Layer 5 of a small transformer language model trained on English Wikipedia (10 layers, counted from 0, width 64). Numbers have three digits each and are written without spaces.
A neuron adds its activation times its output weights to the MLP's output. To switch it off is to set its activation to zero at one token and run the rest of the model.

Output weights of the MLP neurons that the questions are about. A number n stands for (n - 500) times 0.0011.
n2: 643525560718394581473584726599301289615629484717629355503550612624489488770281672348660672443484394470548517545707488491628534708791516796675583596533736292378556406686368818429437235455786448
n23: 392720399475508471525559448611623433482439454541472764448616596394649464454315602469514461566556415547477448369453582273497351578319586501392459573398416507540719306412460528457203372580461432
n70: 693657544394704464651379170396355305185275324540568403471442390553730616229622657722366432360613647413342297392568240413418551282485533556627702410594452382531392382602417426240490437382520264
n86: 660272587410521559629529337519436510571297558508283532685779696547379497414286423797359524414219635336570570590481507478444350432629670496581531569510458531536282495559622327550436436577521624
n101: 643369567663564437429575435490514293900435470235492478562518632500429270292449150425298444492329581743739442550279414634442584463408431392424414633676481586327535589454617596461649611601299506
n110: 603493643176445547431541236473629703633442362522442635725500427421417579384288685620620555477436442676300754558579306407433630459270460435410584499442618518555454306440470452333471500637593702
n135: 645141450420439602268335405695600633959526738722414564493449492595534199694365407449576523495611303337691450469347557506255601419479631455487557462480584573760682667571548536597427725439430448
n139: 601521442631818495226324218541400669461402571213434666465377489476565406381625407232381363479576380758381527479377612597788479489389534508360345444426555811821318463632522635298691466517428479
n151: 549570306537114399761518452331521504435417612489302483619349419452650514523395636529148805814548379470511464560743446531363371550405356332623365474478615708693413359252394425522421493516540724
n153: 473579584593525558710490432355573685416365531412543506577660551459572656498317661533491458674323580785525770405708714422486220576354487491418695513367520666498583401262480337588353350642599680
n155: 334253627570336641587531484524805320447629250555428412508285567455354447491067604599727597540303722258515597620311682542608511777513256540417886681273644320703279377684638554563628223458614255
n162: 231432447729654280360493359516458552529590962589609645666804524673477804592487807335393509685567524169507356342619310373414391533462228429724547660447545593219480593560640588764485544419451311
n164: 683328465621625717468217390652534478368464541518724402601708505318812590439704646626792503680570585562671599391528557336734612373449512519439543475716493322403402647488652662443596487610565669
n196: 229375322624685459401511526374490512600563359540536419487437372448392429555763183375412414258449617683506165476420568492538561444557642559428623402501438461354457669628535617478543703214329315
n224: 570680518534473576342601400295549568665551449574590831454591653617222365563486831544448468263512527601511642653666423570719464480490281635529669377442838626607288807558487493797458459742552341
n247: 353443287742432544658601536265505495256514204476501464849622565342633655563275355576540604225277505426270465449678575571679510655648318752482544529432417446333471381604492515402506427356628797

Each question names a token from some text and the token that comes next. It shows the activations a of the neurons there, in the order above. A number n stands for (n - 500) times 1.2.

Then comes g, the gradient of the next token's log-probability with respect to the MLP's output, scaled to length 1. A neuron's effect is roughly proportional to its activation times (output weights . g). A number n stands for (n - 500) times 0.00096.

" of", then " \""
a: 405500500507500500509534500459500499500500453500
g: 305404451422652494466617427438324480509528654809117465614343303516399465348532385596670445463497709464592528555427393553552403715292387619679459384297523621782361599490517468585470296353432637
Which two neurons, each switched off alone, lower its probability most, in order? n2, n139

" the", then " south"
a: 327500500523451500523500500497500500510500435500
g: 532435334414622425419221426449547544390667219236792479451381325323592674640458648421449622601663394703499718284643451454642489597599630410295524656440449567670538480609615422512714462476441575
Which neuron, switched off, raises the next token's probability most? n86

" for", then " "
a: 480500503500509500557512500502500500500492460500
g: 658385563269364418614263691411492476317598534247549442467414375239451375367399263441561263675508754532696622466383736536440470538596415523616466623515597691728501518756362539503457453462455613
Switching off which neuron hurts the next token most? n224

" they", then " sett"
a: 500500500503260500500499500497500500581494500500
g: 667578498426541426332514441464718450367551460225700432466434814369403381780231356448492602647370397533415500323561473448646537485372562502140329463487551518439510394399670399488398651703703521
Which neuron, switched off, raises the next token's probability most? n101

"y", then "ard"
a: 500500500500496499500500500502500500498459500566
g: 307733555438321369517640471411271539571257529411505416612715790427482557672194612477438337471426661557471427731440456577473589476621614504392428375465548522379496509447900433532625328319410416
Switching off which neuron hurts the next token most? n247

".", then "\n"
a: 500513500501500500509500499498445465464500501500
g: 622490497576417423638574650510509519393499357430371678573406439533131364373548655385693485667557686663486492865277429390484347524459639310657632543640698561589611458509599582335587401204474480
Which neuron, switched off, raises the next token's probability most? n155

" as", then " the"
a: 502500492500520500409563500498500499500500497500
g: 582376430645252709675659467588612513365534537520736574552627354501416692338735802486470695403693651534488617459764635596503426427484563502565204354645541336444551414546659433461628494337353441
Which neuron, switched off, raises the next token's probability most? n139

"od", then "cast"
a: 500697499500499500500500724501500500500501498545
g: 619496542362523619481478177578144425550427624450291561618686512676622603377692601521402823507248456620502549569570450658776577258584545523538580649646403472364427457617440301484386474461568548
Switching off which neuron hurts the next token most? n151

" con", then "stitu"
a: 500551500641500653499500499684500500548498464500
g: 728511252429478395688385482557671429607250478470565341447558714645245619599234329628542395518479585530466564550649534512441556548270428562691396389591488376304300294619419602656528812509544466
Which two neurons, each switched off alone, lower its probability most, in order? n86, n110

" com", then "edy"
a: 500563500509500511500499498502500500585491519500
g: 329520364436616676591393602398358492624520636656474418646335231513543611629171458619444565574582628703559731603703656357655413328355463557342640537813455588617606399419670608594483565605419528
Switching off which neuron hurts the next token most? n164

" the", then " Chicago"
a: 402500500502474500508500500503500499547500335500
g: 587645465452392651481442668738593222308455237521464412621390641709577324314423341437492672696586814526283619577383461625340585486510543402301501425591453451432583422469485324355479471545341266
Which two neurons, each switched off alone, lower its probability most, in order? n224, n2

"th", then " s"
a: 499494500500452500500500500502500500500500482616
g: 414524302627607636416391644461421531289304423541622454619347582360710461621509470348495584303476307356444316414510569577576344420379292549693605779432336572578569495563717667806250453588591567
Which two neurons, each switched off alone, lower its probability most, in order? n247, n101

" the", then " no"
a: 433500500501501500505499500497500500500500416500
g: 534460653619537394757605339388547469652504594542163407386423227346553590384918511604544508507550484416348412336424556286393746634595519452564364618355534406355453452574472481473413511343236522
Which two neurons, each switched off alone, lower its probability most, in order? n224, n2

" Clark", then "e"
a: 500883500544500500500500500500500500521501500521
g: 518384679457466272534629425419459715647270328484502598454637776404399661602395490453383334702489411664443457609655540527497467410809478515518601468586339554807290660398407510610465487754490273
Switching off which neuron hurts the next token most? n86

" from", then " Virginia"
a: 461500466510519499511553500502500500499500501500
g: 496763465298402435215604413570743412502572274569418344654589781675355548539408438466514516547472670524196860532242652534628370535291503458478432542584477506363471416511572569548618564440418596
Which two neurons, each switched off alone, lower its probability most, in order? n70, n2

" and", then " had"
a: 500500471503501500498499500501500500511500499500
g: 478478378666392395522340467437773773707505625707497471532421633539789510381864474392563455319566525476416713517222754396594505596504554385567534417391473545473554665607410529666641705437400461
Switching off which neuron hurts the next token most? n70

"9", then " to"
a: 500507499540473500503499500500500500497481500660
g: 374380549473786396221599151551575415562580485696650530468512569508549650277390458603419715513361369358556607722542577456344693496477579496462424486602150533652579532708564522408575625611683604
Switching off which neuron hurts the next token most? n86

" journal", then "ist"
a: 500512500564500499500500500541501501544500468580
g: 487605649126750507644437625451382501606541641422505522526618624461642224555211630248426385760410386737588314653552597414563562469441467507628450489461491518711471505550702487522567255529418381
Which neuron, switched off, raises the next token's probability most? n247

" song", then " f"
a: 500498500531500500500506500501500500577483482513
g: 450544349574632573703642776427318403524553473467564349482562654436399357618573295577486273498136331390509130343642733511492671237317536515470495622366428569408525473477443486413402579523528572
Which neuron, switched off, raises the next token's probability most? n164

"ar", then "les"
a: 500550501500500500500500510513498500500464500500
g: 144516525474383462630306226441488385517524414422384621644530554597607691634439546366403673456479266579487263725619623576481545495725568590547475462528725579487652527397514676550559815749655501
Switching off which neuron hurts the next token most? n151

" j", then "u"
a: 500540498474514525501500573605500500500462500500
g: 433444640537501425504510440628658488272445612319419544608519238504529568307913642570490244605805347392395546378790611378360506647584354389646444622395491358596670542548398381505567552557464449
Switching off which neuron hurts the next token most? n151

" series", then "\""
a: 500517501500498500500501500525500500493500500570
g: 627565631457579572533596514409526420953547585518399519615464422613657545414654564581494430379532624198381623358558791504446724377556478600405725659496696502654315692420441529311595724527422437
Which neuron, switched off, raises the next token's probability most? n247

"U", then "p"
a: 500666500503500663502500529501500500498427500500
g: 582445615451953545659536416521437632594551274399293484683702606413476616336502392333344565514343475587355552634529593588502201482311281373468343467691470346664516563434468574444519624673488639
Switching off which neuron hurts the next token most? n110

"echan", then "ics"
a: 500667500501500500500500502560500500500500500544
g: 594321427585497573575728521597553270642399481649471517398533537308450655395372552799468339537439506497539668501245342797439691489582325716425410586664570601511641510673344473692408553583362776
Switching off which neuron hurts the next token most? n247

" f", then "estival"
a: 500543500489500678500500537642500501532288500500
g: 433469404351489735544674499331552779419469647512446577421660471587436325691485448566366656592536379558485493505574518829723530667651671639304619279473420513660524711574689283534338342346427395
Switching off which neuron hurts the next token most? n153

" s", then "af"
a: 500508500500504500501498548799500500563500500501
g: 466645541306609264632518365364523491661462598498605348507775689488336799570526618474527551785509697498502573514553673301560612376446460557528340210583727338346576528578326692526621657496506452
Switching off which neuron hurts the next token most? n153

"y", then " pro"
a: 500499506501491500500500500507501500499502498697
g: 644375481535331545465691713496363379645497533302522450534411692655314497329445341709482434475122487364453171555309447589499451660416376665739492660538247512402424463520460488487513604561470296
Switching off which neuron hurts the next token most? n247

" pro", then "sp"
a: 500542500632501511501500499655501500563397402498
g: 639331684452401522877655663325404325623611581552472384345337416597431656544439305453304460496522363500422453562632654635532285428252396557505345635354499559545536279576548608542536290360422248
Switching off which neuron hurts the next token most? n224

"1", then "7"
a: 500500500500429575500500500500501504527369495511
g: 601378563476579776607599365447585644428376341293498394417426887583422333345372559500267697655412449375502455510600447899742427404512478477507364576631574623440667420372519628482544498585537645
Switching off which neuron hurts the next token most? n196

"un", then "o"
a: 500793499507500550500500513500500500500500500500
g: 502648758370513309630457641425522608657262601326474671504672529435543585288422513396569608568573591474282631605727559575482577401584490588451399315479282655880520669743365498632386530593391425
Switching off which neuron hurts the next token most? n23

"im", then "ient"
a: 500566523500500505500500481519500500500500500500
g: 732317422536641370374580427637449608515495381345434458727491657460596471190451522469586455637431224319649180438496384485461496344415568538798413511526636310705358446554477652477571670368532296
Switching off which neuron hurts the next token most? n70

" ", then "1"
a: 500501500499515500501500501509500471688502500492
g: 412544516567236590646304617482423322561434409204489374545476402403469591595486711266377535748638693536484655449543518493527395550301516330468475446656552618502594577429846553532494558781760312
Switching off which neuron hurts the next token most? n164

" Em", then "is"
a: 500784500500500733500500633500500500561429500500
g: 446448370669495504751526899325524561436609464521683515266358611341589375352486529386570425724686373422503609703413434419520650304489636577439566569322492263475355465242534611279636551501446533
Switching off which neuron hurts the next token most? n164

" Soviet", then " Social"
a: 500543500593473500500499500500500500504493404510
g: 522697429611468604459579759586573448583587517602450505342605489381769488400293134562558560396668582593565520448622405557455666495296476473476630294671219323544158455388601554274591461539420500
Which neuron, switched off, raises the next token's probability most? n86

"it", then " |"
a: 500544576500501500500500489506500500500500500498
g: 672518467663265673521301461583742410535518484479559536457324389487709433384404295425706414570597615631425591509337593559398309565501369602293402536380689420488620409530245550280523480183338731
Which neuron, switched off, raises the next token's probability most? n70

" ab", then "ility"
a: 500565500546500550500500544526500500726247500500
g: 285557424590266479408684675549661600583435201520474566405444578335690337494530376427707660655743599625418396522332566595454396508206580390424493401527320437638566594460842657628396418533515486
Switching off which neuron hurts the next token most? n23

"3", then "4"
a: 500500500500500695500500499501500492500243500497
g: 459576580355377710081666409436566446594455722496388437356764539277438407438348322517451524285284608826550648492455525498516493579589386376345615515594512542424533412762471606380499418392428612
Switching off which neuron hurts the next token most? n110

" ", then "2"
a: 500500500472523501498500498522503464687500500526
g: 596332531575605502429748544454256464373399450544470452553588448480427500456378725729626268368313435602517302572421470487164703510553467648456496233284429430418500332590245349566625462311310554
Which neuron, switched off, raises the next token's probability most? n164

" country", then ","
a: 500542500489501499500500500517502500548500500603
g: 497692428674682269586302376518556394296506462367371555277619511464677385542470483637607448467788299515263690510203377650551418544473384364418353624594391559699741502457594567525377465561588333
Which neuron, switched off, raises the next token's probability most? n247

"s", then "),"
a: 502498500500246500500500500501500500500500500772
g: 476514560308503409380395442480505587522437527449337554305557422435783542764598346451338691565385495529581675642602276527642656587317554509354399496488619742312489541261595418772484388593846437
Which neuron, switched off, raises the next token's probability most? n247